Layer 5 of a small transformer language model trained on English Wikipedia (9 layers, counted from 0, width 128).
Take only the direct path to the model's output, skipping the later layers: a vector added to the residual stream pushes a token's score in proportion to its dot product with that token's output vector.

Output vectors of the tokens that the questions are about. A number n stands for n times 0.0068.
"Ch": -31 44 27 -4 11 -21 -27 -32 52 54 -55 -31 -78 12 15 -47 47 -18 -49 -45 16 -49 88 -38 -25 -45 7 18 28 2 -19 -21 83 51 -29 -50 -4 -88 97 1 -40 -86 -49 12 -8 -109 89 -10 -93 31 -8 -17 51 18 -77 24 0 -46 -8 -30 24 4 -1 64 -4 47 20 1 -30 26 70 6 79 39 6 60 20 -16 108 77 -26 -26 -19 -73 40 -59 15 39 -81 95 89 -51 -13 6 84 -31 -57 73 21 52 -46 -81 -7 -3 -72 0 -13 -33 -32 -59 -9 86 71 23 69 -98 1 31 -9 -24 -5 4 46 9 -67 14 30 4
"gra": -41 -32 14 -45 -25 78 -74 0 42 31 2 -10 -60 -35 -85 47 13 -39 -31 -83 49 36 42 63 18 -37 63 18 11 -81 -36 -3 -28 5 -9 24 -15 -48 50 8 -84 41 -30 -74 0 18 53 -1 -118 22 -17 -93 12 18 26 -51 -11 -88 30 45 34 48 95 57 -67 -64 -17 -5 75 -59 46 -80 26 70 44 -24 19 -3 -81 54 -24 75 -35 2 11 84 -18 -39 -45 3 -10 -72 -35 -19 109 -8 12 60 31 22 40 -52 26 32 0 -31 34 -60 -42 46 19 11 109 -62 38 -38 8 21 101 49 49 -9 56 23 -134 20 -38 18
"round": 3 -29 -23 -2 42 72 -45 -14 -109 103 -90 -14 -83 -6 85 45 51 94 6 -24 54 -50 -121 -45 -4 -47 102 16 67 -3 -17 -102 -50 -33 10 -78 -28 -16 27 -48 -50 17 7 -105 7 -19 -23 74 101 28 140 -2 71 -16 -37 3 -74 -31 2 12 55 112 -44 62 28 72 -49 -75 1 -12 71 2 -10 74 -20 16 -77 -95 60 93 -48 53 24 11 9 -6 78 -150 -12 91 -125 -76 62 -59 60 -64 -39 103 -26 -5 -48 -24 -41 -26 12 -45 -107 -39 18 13 15 -32 77 -10 -26 -35 66 105 107 -12 -37 65 14 45 -93 123 37 -66
"sh": -19 0 52 -42 26 49 -28 5 1 -42 -65 -10 -27 0 17 -11 -19 -1 20 -3 -35 -79 -62 -68 79 -7 -23 48 18 -8 -13 28 -61 -74 25 1 1 -49 42 -35 -51 43 -30 -41 14 5 -23 0 -34 7 121 -70 -28 1 18 -30 54 -2 -6 57 -5 46 7 10 -37 -6 -10 33 67 76 56 -13 84 -21 29 -8 58 7 58 -2 9 19 -76 -34 85 1 36 -38 -8 -63 -43 118 58 0 -3 -22 -18 -33 -18 40 114 -122 8 -12 -10 -9 -39 -19 5 -42 -82 -39 45 -9 44 44 -39 36 11 57 -31 10 121 -97 -34 0 58 -48
"lect": -56 1 -13 -21 -65 69 5 -24 47 -79 -102 -11 -72 81 -20 -83 25 -44 -29 25 -24 54 9 58 -30 -105 -19 39 -11 -91 21 -98 31 62 20 -10 -40 -81 -19 13 -87 -74 -27 -51 -9 -34 130 55 -18 50 -50 -89 33 20 20 -22 -8 75 -35 85 33 118 -19 45 40 32 -10 -27 112 -64 37 -75 -34 63 22 25 -61 24 66 116 -42 -69 -45 -1 38 14 6 -31 -82 73 -14 -28 -21 28 47 -60 -123 68 7 -60 27 98 -3 14 -22 46 -10 -113 23 8 23 13 81 -21 56 -23 38 16 144 -44 62 -45 48 -27 -14 -10 27 83
"present": 43 46 55 -27 47 91 -110 32 -53 68 -104 -42 -75 -17 -92 -21 100 19 46 -45 63 41 -47 -95 -46 -23 43 63 88 21 -77 -65 14 40 19 -91 -51 -86 29 -23 -50 -4 -30 -110 -23 2 49 48 5 50 171 -51 2 -76 31 -13 68 -58 2 -33 66 74 48 -50 -58 1 18 -31 21 10 50 74 109 4 56 76 48 83 -2 106 -15 95 -106 -51 -5 38 -65 -32 -31 38 59 -87 -23 34 -63 -34 3 -15 34 8 9 -6 -23 16 -67 -49 14 -12 61 -16 -47 -16 69 -94 43 41 -34 15 -9 -73 -58 -28 34 40 -111 99 64 -107
"ack": -26 -54 -106 -136 25 30 -58 7 -34 -7 7 -16 -44 -57 42 -87 24 48 -64 -8 81 -82 -70 34 -44 54 41 78 -26 15 54 -30 -21 40 99 81 -35 21 28 -55 -96 -33 -60 32 25 -41 -48 24 37 27 73 -5 72 -55 -28 41 5 62 -65 79 31 -5 -6 -74 -20 61 15 -80 79 21 80 6 51 -92 9 26 -15 3 59 89 38 122 -15 46 -103 -20 -42 -1 -40 -32 16 -76 -16 53 127 -48 -108 31 46 32 -1 -26 -9 10 -45 -9 -41 -6 -70 -79 -5 37 52 -27 38 -26 -16 53 134 31 -23 -32 60 12 -5 36 7 -88
"ꦒ": -196 -204 56 -100 79 160 -163 -110 41 -80 -155 -83 -226 29 41 -170 53 33 122 45 174 -3 -51 -113 -66 -133 202 227 199 -88 -24 -220 72 130 242 -233 -205 45 211 -77 -219 -209 -205 -33 -322 -444 139 76 14 130 216 -128 25 -128 -61 14 95 -103 1 49 168 229 148 87 -63 304 -19 -79 52 61 136 101 63 146 95 230 -2 98 168 399 -155 6 -202 -200 100 -143 71 -3 -40 138 -103 -103 -139 -152 118 -68 -370 358 112 89 59 -169 306 -46 -73 -301 -154 -135 -46 -153 -237 218 223 -102 174 -135 -106 208 334 -34 93 81 148 33 -270 334 -73 -179
"board": 1 -35 79 -13 -19 -33 2 18 45 35 40 -20 -7 -39 -99 -7 42 24 -53 30 16 -10 -61 -7 -37 10 88 -27 -1 84 -76 26 27 79 104 -60 -46 -77 15 12 -113 -69 19 -101 -22 -44 131 43 33 72 163 -64 -8 -48 0 -61 -26 20 -8 34 26 137 12 -14 38 100 -110 -25 116 55 46 -101 55 16 98 124 -84 31 78 98 -25 -26 -66 -83 -5 13 -29 104 -37 -29 -1 -73 -11 47 25 -140 2 122 38 59 -77 -113 -14 -53 -63 -79 -48 -74 -3 -45 -148 -14 48 -86 62 -55 -3 22 112 67 40 -37 -26 47 -27 38 71 -123
"ise": -147 99 -61 -33 -19 89 -6 16 -2 -48 20 -4 -56 8 94 46 -63 -31 52 46 72 -41 -70 -91 81 -74 -15 90 78 -189 60 19 -54 107 25 54 -6 -10 8 7 -73 -61 11 -15 -6 -83 64 17 43 23 -45 -59 22 12 68 1 -43 91 -44 33 -9 -3 21 38 28 124 -9 -50 116 -49 41 37 58 54 93 -15 -13 -49 42 47 -65 -130 -72 -98 -7 -84 24 -52 55 30 -11 -57 -38 -23 -2 23 -103 102 -8 -14 -10 -49 85 -35 -93 -48 -96 -20 -189 35 -33 37 95 31 29 -12 32 24 67 22 -2 33 -13 -26 60 -12 48 61
"v": 8 7 67 -72 -16 -52 8 -50 -36 35 -41 -10 -84 3 95 -69 65 44 28 34 -16 -84 -9 -7 79 45 4 8 -16 -43 -22 -14 56 40 74 -85 13 70 47 -10 -44 10 -43 18 30 -1 69 -7 109 25 -3 -63 -6 9 35 -76 36 -21 74 76 -75 44 8 12 15 -1 -37 -23 54 9 3 -90 0 -1 32 -50 -14 19 11 1 -29 -45 -49 -6 -16 8 -26 -3 36 -67 -91 -58 -62 56 -35 -9 -37 101 28 -19 35 14 15 0 65 -23 -65 -55 37 31 25 -28 10 53 11 -3 -72 4 -35 -18 -19 95 128 -24 -41 60 -11 -102
"b": -36 1 1 -10 -29 -49 -48 -18 -73 -16 45 -3 -49 5 60 -55 -17 77 24 -59 24 56 84 -8 75 25 -46 -10 -53 7 -1 53 -50 -109 75 46 32 10 85 -22 -58 -3 15 -97 -39 -10 45 -29 80 -39 16 -58 -49 -58 14 -61 -42 -17 -31 -17 52 -20 69 -34 13 -31 -6 36 5 35 56 47 78 -39 -52 27 21 -84 16 -19 27 -45 -36 41 34 38 -83 -4 -16 -75 -14 15 -4 98 30 0 -22 -4 2 -20 45 82 9 4 5 2 13 -84 22 -30 -20 25 76 10 62 17 62 -17 -37 38 -16 -22 -22 26 -71 24 45 31
"ology": -20 -173 52 -36 -80 -6 -60 7 -22 52 -16 -5 -83 -9 -82 -9 -92 -18 21 32 22 -38 -1 -1 -3 -34 45 90 58 -78 -85 -86 -51 112 -49 70 -76 -170 38 -23 -55 -3 -109 -90 -50 -108 25 123 -59 131 18 8 8 -123 -34 41 103 -38 -65 47 74 -17 117 94 30 14 88 -30 31 29 -10 4 -115 28 55 -25 14 40 3 71 26 -54 -9 18 27 -43 16 28 -74 55 66 -38 -58 69 50 -74 -88 81 -2 15 -30 -19 -8 48 46 9 -75 -1 -64 10 -18 65 119 -46 57 -69 108 51 74 -48 97 87 128 35 -33 -11 49 -29
"self": -61 -67 22 -70 -57 115 8 42 14 13 -140 -42 -21 68 67 -90 -24 -16 115 68 14 -72 -45 -24 -12 70 69 61 25 -28 70 -69 48 34 13 129 -41 -36 62 63 -56 -132 35 -9 -37 -26 47 15 -8 121 86 -47 -35 -93 57 85 -46 -15 -33 38 41 18 -56 103 7 116 -15 -7 9 -31 -19 2 28 -17 -5 96 -79 31 -9 70 11 34 -112 -57 -5 -52 -40 51 -54 2 -37 -80 -24 93 18 -46 -39 38 -13 46 73 -108 -27 33 -5 26 -16 -100 8 1 -137 9 94 -63 10 122 -35 12 -17 37 46 -45 32 -28 -129 -32 4 -4
"rate": -84 -16 -41 -2 94 25 -45 16 -49 -75 -56 -16 -78 -23 -37 -62 95 -56 -25 0 43 -28 75 52 63 45 53 65 39 -163 -73 -33 -80 -23 65 -4 -47 77 22 59 -58 -32 -61 0 -29 -29 78 51 -19 41 58 -64 135 15 31 -35 38 -85 -4 -9 -9 76 104 -33 -24 80 -14 -136 171 -60 119 -72 -64 -2 -12 -23 20 -140 27 134 29 72 23 -89 71 2 31 -19 67 13 21 -100 -134 -134 -117 50 -49 176 -18 58 -47 12 5 -47 71 -17 -96 -22 -15 -81 -117 37 143 -117 36 29 -41 41 178 31 -23 21 -64 19 8 74 71 20
"et": 88 -97 58 29 -13 -70 31 1 -63 -17 0 7 -53 0 -17 -39 93 50 -86 -76 49 -41 34 -3 -37 31 1 35 -44 -84 100 -49 -48 32 22 61 -16 -30 -15 -46 -30 -51 23 -18 -44 33 11 24 13 -10 -42 35 -73 43 17 -5 78 11 -45 18 13 24 30 -16 17 -19 -6 -77 -10 17 72 93 162 -16 60 18 -82 8 23 -1 0 58 -21 43 31 -33 -20 -97 -33 48 26 16 6 -60 27 88 -47 107 54 -80 -34 -18 -21 -72 -90 34 -80 31 0 16 7 -44 115 -42 84 -33 66 -8 -11 -57 -45 -21 48 -38 89 -7 -28 -36
"ma": 31 -133 47 18 -30 -57 -17 13 -22 -37 -40 0 -34 -25 -71 -20 35 -2 30 16 0 14 -76 -24 50 -7 -25 25 57 -93 -34 33 -6 -8 37 -35 23 -23 50 5 -37 101 -24 -39 -27 -32 25 -24 0 15 2 39 49 -118 16 -59 5 68 -11 4 86 43 48 81 -18 -24 -6 94 -11 28 73 -51 42 29 -4 19 25 -69 -27 9 25 17 -32 50 23 45 -53 65 -71 9 -64 12 39 7 -38 -40 -11 47 20 48 23 -22 -1 40 -5 19 -52 -18 28 40 -22 15 -60 23 96 8 66 -5 -50 27 6 -86 -22 -57 23 -5 -43 -42
"vision": -48 -23 25 -33 -21 50 -66 -42 -8 47 -59 -12 -91 1 -78 -32 120 34 95 28 61 -19 4 -17 -34 16 8 11 -20 -35 -7 -35 -6 -24 86 12 -48 4 96 34 -77 -67 -32 -47 -61 -5 -31 73 36 66 139 -31 63 -9 68 -76 17 -43 78 -7 31 53 66 150 -61 86 -45 -44 3 33 44 -56 -45 1 -44 -9 18 -24 -42 116 -138 -34 -90 -14 64 -19 -4 -10 -64 24 -45 -32 -113 49 153 8 -52 47 -20 35 -46 -44 -14 7 -52 -24 -43 -106 -35 30 9 82 61 63 47 53 1 38 -38 17 5 17 123 31 -137 56 -53 -50
"man": 9 -13 39 25 -24 31 -32 17 -42 -2 29 2 2 -46 92 -79 -15 -15 3 -74 3 37 -51 50 -46 50 39 69 37 -14 -45 20 19 -34 42 41 16 -12 -7 -56 -75 20 16 18 10 9 65 21 -4 40 2 6 -16 -96 6 2 -15 49 -58 8 29 56 -34 66 -74 14 -54 0 72 64 54 -37 -29 -3 2 25 -35 45 7 2 -83 13 -62 36 63 -7 6 46 -107 -44 -87 -1 7 42 93 -92 83 19 -5 13 -24 24 5 -40 14 -39 -56 -32 18 -50 -54 -32 41 23 44 9 -25 -22 13 45 31 -61 101 18 -96 13 -27 -18
"ter": 44 96 12 -75 -2 32 -110 -38 -18 -91 100 5 -31 -1 -37 -39 45 -75 -58 -12 14 34 24 15 13 39 43 39 -18 82 10 67 -46 -24 33 -44 8 -85 71 -43 -51 3 -96 -29 -22 40 119 120 61 45 26 12 -48 -8 -102 -22 42 4 -101 1 -33 81 33 79 -82 127 -83 39 68 -65 8 -17 19 3 102 -4 113 -61 22 85 100 -153 -105 5 25 20 -11 -64 -67 -19 -60 -22 55 38 32 59 26 -35 -21 -20 -20 -34 25 -61 112 -37 -55 90 -87 -4 -81 63 125 -64 -27 -78 -69 36 0 -54 36 -35 66 7 -70 30 -64 60
"ꦂ": -194 -221 64 -104 100 164 -165 -105 28 -104 -167 -87 -236 18 48 -172 81 22 119 10 162 -6 -64 -108 -59 -116 194 242 203 -132 -2 -220 62 146 257 -201 -199 36 209 -92 -228 -207 -204 -72 -317 -474 145 89 16 141 215 -132 48 -134 -42 25 116 -107 -2 48 169 250 151 78 -60 316 -11 -82 65 82 147 91 67 140 104 234 -33 112 176 444 -140 -13 -221 -209 101 -157 61 -6 -36 149 -102 -117 -121 -149 153 -74 -400 378 109 82 62 -185 301 -35 -67 -343 -146 -146 -43 -163 -255 211 243 -126 162 -151 -93 217 334 -3 90 103 155 25 -277 329 -80 -181
"ain": 36 -55 -8 13 -33 21 1 -158 -62 43 -73 2 -18 -57 44 -60 99 59 52 32 72 -62 -72 21 -27 20 21 32 79 60 107 20 57 -70 65 22 -23 -4 -28 -16 -114 -120 26 -63 -32 -95 18 -30 -43 -5 55 -2 -51 -77 7 113 -24 -8 37 -88 87 -31 -82 -41 25 38 1 -4 -6 18 124 83 37 -24 -36 -20 -26 70 164 91 -124 1 -70 61 -28 -21 -4 -54 -8 103 21 -64 -13 -72 55 72 -34 54 -23 50 22 81 -23 -72 4 -23 11 -21 4 -72 -22 66 22 -118 16 25 20 80 52 26 -5 -15 18 47 -7 -30 -19 -92
" have": 15 -74 10 -84 -24 15 -16 -67 16 85 -18 -9 1 -12 -15 -34 16 -40 56 -17 15 43 -42 -43 -35 17 10 83 15 32 14 -24 -2 35 33 -143 -30 -1 11 37 -41 -4 2 25 -72 -84 82 43 0 -34 4 31 -9 -36 3 86 -32 -75 -57 23 21 -1 10 -62 -66 28 61 14 41 2 -10 -30 126 -38 -7 69 1 11 -5 60 -64 -69 2 -87 101 28 46 -3 5 135 -42 -29 1 -35 -22 42 -73 44 34 -3 19 24 -28 -10 -67 -38 -108 16 21 -35 -58 41 83 4 -18 -13 26 2 1 61 -9 97 12 38 -84 42 57 1
"ai": -56 -99 79 -77 -12 96 -28 -104 -32 -10 -32 -3 -48 -81 98 13 93 47 53 36 94 -68 31 -72 -63 17 37 89 13 4 -29 17 21 53 88 71 -14 -67 86 -38 -63 -35 33 -27 -42 -42 11 18 41 35 68 -1 14 -56 -26 62 53 -58 63 5 69 6 33 17 85 28 -31 -23 6 34 54 48 -19 -55 33 18 31 -42 91 65 -87 -104 -73 3 32 -22 34 31 21 -63 -27 -56 -18 -55 -5 -33 8 44 -1 -11 -73 -57 6 -20 -29 32 2 48 -31 -55 -36 116 -19 -46 -4 -101 -17 3 69 15 -5 29 10 -1 -8 0 -73 -77
"le": -10 8 -8 47 -5 22 -71 24 -5 11 30 -6 -37 32 -10 -24 13 54 -4 -12 -22 2 63 5 18 11 -26 90 51 -66 -42 6 11 40 -58 33 24 -58 -85 72 -80 54 -56 -99 28 31 74 -44 54 -33 18 97 34 87 -28 24 42 92 -38 25 1 43 50 4 -22 -57 -101 -65 -2 1 -3 0 -4 64 -50 -74 -80 -19 62 44 -29 -59 26 -6 77 50 5 -94 -37 -21 -34 17 -35 -40 74 18 20 -72 -58 -42 45 -35 -56 4 21 24 11 1 -22 46 -27 -32 36 74 -9 -32 -4 -18 75 15 21 -88 14 -31 -5 -24 9 37
"er": 38 -61 -65 87 100 59 20 -48 -122 -19 -1 -5 1 -34 68 -19 90 -89 -39 -65 3 29 111 2 -87 12 1 41 -7 29 -17 10 -78 -4 -40 82 9 48 9 -84 -84 -77 84 -45 47 -1 -21 34 63 26 -56 76 -49 7 -47 -48 -2 54 27 -19 5 -49 2 78 37 34 -55 -89 -28 -87 23 50 57 60 50 -39 96 31 -51 2 -49 9 -18 13 96 -70 25 57 28 4 79 -13 -24 -27 -57 11 1 -11 17 -17 -21 -56 -33 87 15 58 23 13 -22 1 -83 -19 1 -9 49 -66 13 13 -53 -36 44 -29 -1 4 -9 8 -43 32
"⁄": -72 -114 -65 -17 -27 -38 -85 -47 91 0 3 -21 -139 7 31 -105 -35 21 77 57 69 -113 -90 -62 46 -31 45 13 52 29 17 -19 29 57 -16 -42 -73 -17 0 -27 -32 -52 -16 -124 -82 -174 -5 -5 24 120 61 0 7 3 -10 101 43 -89 -12 19 48 62 32 60 17 177 -50 7 128 10 47 56 29 18 10 28 -44 -37 -20 88 -62 7 -30 7 52 -41 28 3 -89 67 -112 -40 -50 9 47 9 -88 108 67 131 36 -116 136 33 -32 -126 -34 7 91 -29 23 96 120 -91 153 -123 -118 101 155 65 39 -18 -13 -37 -126 -12 18 -50

Each question shows what one neuron of this layer's MLP adds at an activation of 1. A number n stands for n times 0.0015.

n147: 2 -17 173 23 83 -218 -191 -47 -22 -132 -31 -95 -100 174 42 -5 83 -35 65 -81 -65 -49 35 -47 67 28 95 -12 -9 -120 -9 56 -106 74 29 125 41 45 -239 -114 -4 20 41 -6 17 150 15 -94 -7 -16 -29 -27 -133 105 -40 -117 41 170 -68 -86 -40 -96 46 -50 -19 102 186 -33 130 143 36 39 87 155 -23 -2 -95 -83 -33 -18 -93 -18 -6 -17 -186 0 54 90 -114 20 -105 23 15 -102 105 10 -34 -7 51 -5 78 5 -140 149 -74 -73 38 11 -8 -96 -40 63 25 165 177 95 -27 184 30 -83 -101 -12 23 27 38 -45 98 26
Which of these tokens does it push down most? "ai"

n19: 16 -77 146 -85 -65 138 340 -243 227 77 19 -44 14 -263 14 -10 -207 80 135 -22 -38 44 -159 -118 -235 34 -26 170 -47 77 19 -75 96 63 -46 -133 34 -57 -3 -3 262 10 149 -185 -11 43 114 -192 47 -14 -115 64 119 -113 -121 27 169 -75 89 42 -11 6 92 -56 -60 89 137 191 87 -275 63 63 76 -15 -101 -33 23 -20 -220 193 64 10 148 -73 -10 -24 83 -131 11 162 151 -31 205 54 -164 -24 -65 -165 -96 22 10 133 144 18 -52 207 219 -53 -41 -31 117 -135 55 -27 -24 -135 -50 -24 96 0 -150 -210 -169 107 -68 -80 -59 -222
Which of these tokens does it push up most? " have"

n510: -53 -68 140 -25 121 89 -79 -89 9 55 35 145 -173 -13 87 -38 -147 -251 45 -122 -74 -69 8 -25 24 -82 59 171 -101 -37 0 10 -111 -125 -61 159 -56 13 -29 -81 138 -95 -100 23 35 67 142 99 -184 55 124 -55 -49 55 -39 40 -6 -37 82 -52 -175 -30 77 105 72 0 173 64 5 -54 58 -54 -108 263 -27 -76 -21 43 -34 -22 -20 -71 109 75 -10 110 41 -19 132 -111 -13 -115 3 -118 28 -11 18 -196 -115 80 8 -84 -145 31 -162 77 50 -21 48 -40 141 87 24 16 228 -61 13 -44 32 11 216 69 89 -94 -43 33 -11 -149
Which of these tokens does it push up most? "ology"

n67: 0 79 114 -7 40 -92 -105 -11 -135 41 88 -170 -78 -54 -64 166 -14 -103 5 -202 -57 -96 59 59 41 15 -34 -15 178 -10 -16 -67 32 -64 68 70 106 -104 -91 39 18 -50 -121 27 19 158 82 205 -40 -44 75 -7 117 63 151 -48 114 -81 2 -152 -29 44 -23 112 70 208 -99 88 -31 -104 19 -66 184 -123 -36 -30 -12 -84 -27 80 74 67 -139 106 -32 -99 -105 -147 14 10 -89 81 -7 146 58 -36 21 -2 -42 -12 77 -73 -126 -19 0 106 132 -11 25 -155 -92 -22 -43 -18 45 -195 93 98 35 -8 -156 7 81 -12 10 -64 69 31
Which of these tokens does it push down most? "ꦒ"

n179: -102 43 -2 -59 -56 81 -33 114 97 70 -122 143 65 -34 89 51 -46 -88 -82 20 143 81 -83 -12 -67 21 -100 163 9 20 -71 53 100 -4 -53 7 -175 27 -5 79 -131 -11 -10 22 78 -42 2 -134 41 -52 -128 -45 31 -90 -68 30 -49 106 -124 122 82 34 -23 -116 47 -82 19 -55 66 56 -144 29 121 42 124 -108 91 90 -7 -2 84 0 179 -58 69 -35 37 -22 121 29 -32 2 -75 -136 33 -138 -28 33 79 154 26 45 22 -98 -49 54 -20 15 -58 -91 12 -39 -86 -14 -27 -43 159 -138 -2 -101 -55 -13 109 -13 128 -128 -33 69
Which of these tokens does it push up most? "ise"

n364: 78 21 14 83 12 -144 167 30 -149 53 190 -103 213 -46 62 -139 -25 -79 -29 120 121 119 -29 -87 136 60 -175 -85 -36 43 161 88 64 -43 -6 -90 -243 35 61 126 -138 19 -88 9 -108 -50 24 -11 -81 31 26 76 -20 -117 -40 165 24 -44 143 42 84 -86 -5 -40 76 -202 -37 -151 154 19 -196 109 64 -22 22 129 -135 52 -18 152 98 -17 60 72 119 19 3 -192 115 -5 8 -103 -79 -139 50 50 112 -114 147 -85 92 -33 24 23 -86 -6 -79 9 -91 -76 11 82 86 -112 -115 -14 -27 -106 9 -29 -92 111 -3 62 -119 -41 109 -54
Which three tokens does it push up most, strongest first? " have", "ain", "et"

n415: 81 -65 106 -24 6 -43 41 -98 -26 188 -8 179 131 -73 -27 -81 30 -142 85 -113 87 -59 -56 -19 11 103 31 283 131 -45 10 54 59 -16 189 -125 95 76 0 -177 -15 210 -54 -202 -186 97 102 8 -18 30 26 34 33 25 -164 -8 86 -80 -82 -30 -56 -59 148 -14 66 9 96 -101 92 -40 66 -103 -16 69 0 88 64 -58 106 46 20 -97 -17 -164 -54 77 132 147 -193 -62 94 41 -158 -36 -13 -127 -63 38 -100 -104 -41 -96 109 17 62 -44 63 0 -24 -18 -132 21 9 -138 -129 -6 36 51 17 -17 -168 38 -94 -16 -30 -53 14 167
Which of these tokens does it push up most? "ꦂ"

n486: -149 -34 -48 22 56 97 90 -32 -81 57 -40 -166 -98 50 -82 57 75 14 -38 -37 -82 -5 -45 -14 143 -173 -64 111 -10 -140 -65 -110 -52 62 95 66 13 -94 19 -57 291 -74 60 3 96 67 -71 -54 8 115 80 -123 27 -116 81 -56 17 19 -62 65 -225 -89 32 -52 212 113 -17 -11 -145 -105 93 116 -127 3 33 162 211 41 -106 -110 -10 79 -116 -12 126 -145 8 -120 -176 23 -3 81 49 73 3 114 164 -77 -73 -77 -24 -5 139 108 8 -44 100 160 80 96 -103 19 -29 157 -37 -39 -70 30 38 -42 59 -41 35 44 -51 -116 -152 14
Which of these tokens does it push up most? "er"

n65: 68 5 -55 44 17 -168 100 -17 112 -54 153 -161 -146 26 0 -19 0 145 133 167 -60 247 213 -41 88 69 71 78 12 3 91 2 108 -70 -66 -22 59 8 0 -16 148 29 34 -46 -6 24 104 19 -18 30 -128 122 191 38 -99 111 -163 79 -13 -57 36 -20 108 0 24 -80 -38 -58 22 -61 6 197 -102 -45 30 -28 -31 -142 -108 106 -92 113 -136 97 -69 -96 -137 -102 -67 61 61 -114 8 154 -18 -84 65 -36 -153 -7 -78 15 69 -99 126 -52 8 3 -51 -5 -146 -115 95 24 -132 -75 -75 8 112 -86 6 -89 -83 -210 -18 -25 -35 74
Which of these tokens does it push down most? "sh"

n74: 51 5 -15 212 -66 -168 143 46 -156 60 67 -88 16 -39 -98 -60 -6 -169 -19 24 92 73 102 -32 188 28 -8 -13 26 -42 -122 26 -210 -137 62 40 -73 127 -82 -11 31 50 -87 -119 40 -3 8 -99 83 -49 65 -28 23 105 86 -6 79 -34 -30 3 101 70 -73 78 172 -73 -154 31 -75 -74 -67 112 171 150 74 63 24 5 -24 -162 -8 -166 -65 0 171 -105 -60 50 43 68 -45 -26 -46 -110 -195 9 -112 -120 112 95 -89 10 -95 -45 -99 107 -114 278 164 28 -82 81 171 138 78 -68 -3 -43 -24 -41 -9 -60 176 -19 -160 -106 54 58
Which two tokens does it push up most, strongest first? "er", "et"

n15: 11 9 62 -21 12 -32 81 54 0 14 -132 160 -16 78 -65 33 -156 86 -54 -68 84 -99 -12 63 0 -173 -101 -60 159 133 -74 -61 27 7 -52 2 101 -29 -7 65 -48 63 -146 -151 30 -73 79 28 -81 101 -82 61 82 95 25 -213 0 -39 42 72 106 65 -30 -31 13 -45 -21 -73 30 -42 -7 -51 46 -80 67 -76 101 -107 49 -47 69 14 79 -77 -170 2 -19 14 40 49 -69 17 24 99 -147 44 -154 -40 -67 -130 -2 117 72 32 5 -42 140 46 16 -16 -69 45 -96 7 161 74 -7 56 -37 -53 101 -33 32 2 117 -2 5 116
Which of these tokens does it push up most? "lect"

n365: -22 -132 3 -5 17 -90 -117 87 185 -8 32 68 -26 -49 3 8 70 -277 17 106 -27 -68 -53 -27 66 34 -101 56 167 -62 2 -29 28 20 -185 -32 -23 0 -10 -120 -18 -54 6 -85 37 39 -5 -39 31 179 119 82 -126 165 177 -99 -17 63 -40 -197 -22 -7 -120 -22 51 198 -32 -143 -69 76 93 -56 5 -98 -3 -15 5 60 -143 -43 -34 64 -164 56 33 -113 55 38 -97 61 87 -14 102 -58 -90 -29 -27 55 -109 -39 130 17 3 -39 -29 -121 10 55 0 10 192 127 156 55 135 123 -84 -75 -31 -19 8 186 -119 -20 84 -7 207 -70
Which of these tokens does it push down most? "b"

n215: -84 -11 228 -50 79 -35 61 -46 100 -29 65 -70 -52 -146 -120 113 83 86 132 -92 79 -19 -52 23 -14 123 -6 176 -69 25 106 95 -11 -142 42 -47 -7 -95 129 106 -16 51 98 -22 -110 140 175 98 14 50 -55 51 3 -24 -146 -6 126 -103 -163 -9 181 -16 -154 -289 -116 9 86 -63 67 159 6 164 -38 -16 96 -39 44 -167 151 -21 -43 73 -44 38 -28 -75 64 86 -157 -147 -107 -58 47 -79 -36 90 -43 -130 -33 118 0 45 -3 168 -20 -29 -190 -181 -3 31 48 -156 -8 -26 102 114 -8 64 90 -12 -30 -138 -12 -294 -11 8 41 12
Which of these tokens does it push up most? "sh"

n186: 37 -72 28 16 125 35 -18 85 -110 151 -123 137 69 -67 8 50 -19 -50 5 24 33 -30 13 40 -20 27 -147 -111 -36 -124 -58 66 2 62 -90 5 109 -84 -79 -53 86 46 -45 -179 140 28 -41 141 -31 78 71 -123 -116 66 41 -81 -74 -15 -83 88 44 18 -69 -46 36 80 41 -39 136 82 27 -40 -27 3 85 -58 81 122 40 169 -144 -80 88 21 -142 -99 22 13 -78 -95 109 -108 2 130 -12 173 2 -24 -13 53 45 39 -85 -79 52 -18 51 65 -158 5 -122 -124 48 -91 -59 51 -10 -223 72 176 124 -113 87 31 -95 -58 -110 99
Which of these tokens does it push down most? "ꦒ"

n10: 23 101 -30 82 61 -15 167 -65 0 2 -78 37 34 9 -42 22 -8 -57 -27 100 32 87 92 22 -80 -19 72 -6 -65 -69 -50 -29 131 40 -15 -47 83 76 143 5 -34 24 -113 37 -68 33 100 15 -114 -121 -2 -83 -124 110 -19 -65 -117 -58 2 -148 -36 -29 36 32 -120 -78 134 46 96 39 -81 14 71 -101 -47 -172 -139 97 -28 27 -79 -122 179 9 209 -68 68 13 204 42 -58 64 159 -175 -42 12 -36 160 -56 -29 -66 116 -91 -160 -32 -42 62 61 17 -46 -88 96 86 67 101 -5 12 -7 -104 48 99 7 -46 -17 -78 5 -132 -15
Which of these tokens does it push up most? " have"

n122: -65 -76 9 -57 120 -29 52 -115 2 66 63 -6 -129 -85 155 -2 -75 62 69 62 23 8 -31 114 2 104 -77 -13 -47 -121 -32 -23 47 -9 86 -75 25 61 31 -37 12 77 -95 44 78 81 -86 -116 -18 116 -153 -28 -115 2 -55 20 156 13 -103 -41 -42 -8 -7 -99 -62 111 34 0 68 -4 135 -17 7 -83 57 17 -67 -62 -12 -39 151 118 -43 158 -125 -20 126 -160 44 -22 -132 24 30 -108 -99 -109 -17 21 56 -40 -23 79 -7 60 -4 39 106 77 -63 20 -23 88 24 -13 42 -37 104 134 156 12 -14 26 -43 -98 -23 -69 -165 9
Which of these tokens does it push up most? "ack"

n321: 85 -9 -130 -27 -39 -116 -152 -27 45 -94 11 -21 -16 58 54 16 -28 -49 113 22 108 -83 2 75 28 96 11 152 -74 -11 -8 49 -13 94 105 -92 28 18 -60 112 -29 84 32 42 143 -76 18 5 -115 -24 168 -104 17 10 -29 -9 -35 57 -82 -108 10 4 -14 -102 -172 -70 149 -21 2 76 2 27 -26 26 65 38 11 66 -32 -31 54 84 -76 47 -2 74 -7 -53 30 -67 49 -88 -13 -5 236 -7 89 4 36 -4 16 85 67 74 -241 38 -132 -15 53 -57 150 -71 -86 2 -37 34 13 -33 -159 -48 -195 135 -16 -88 -56 -15 58 -9
Which of these tokens does it push up most? "ack"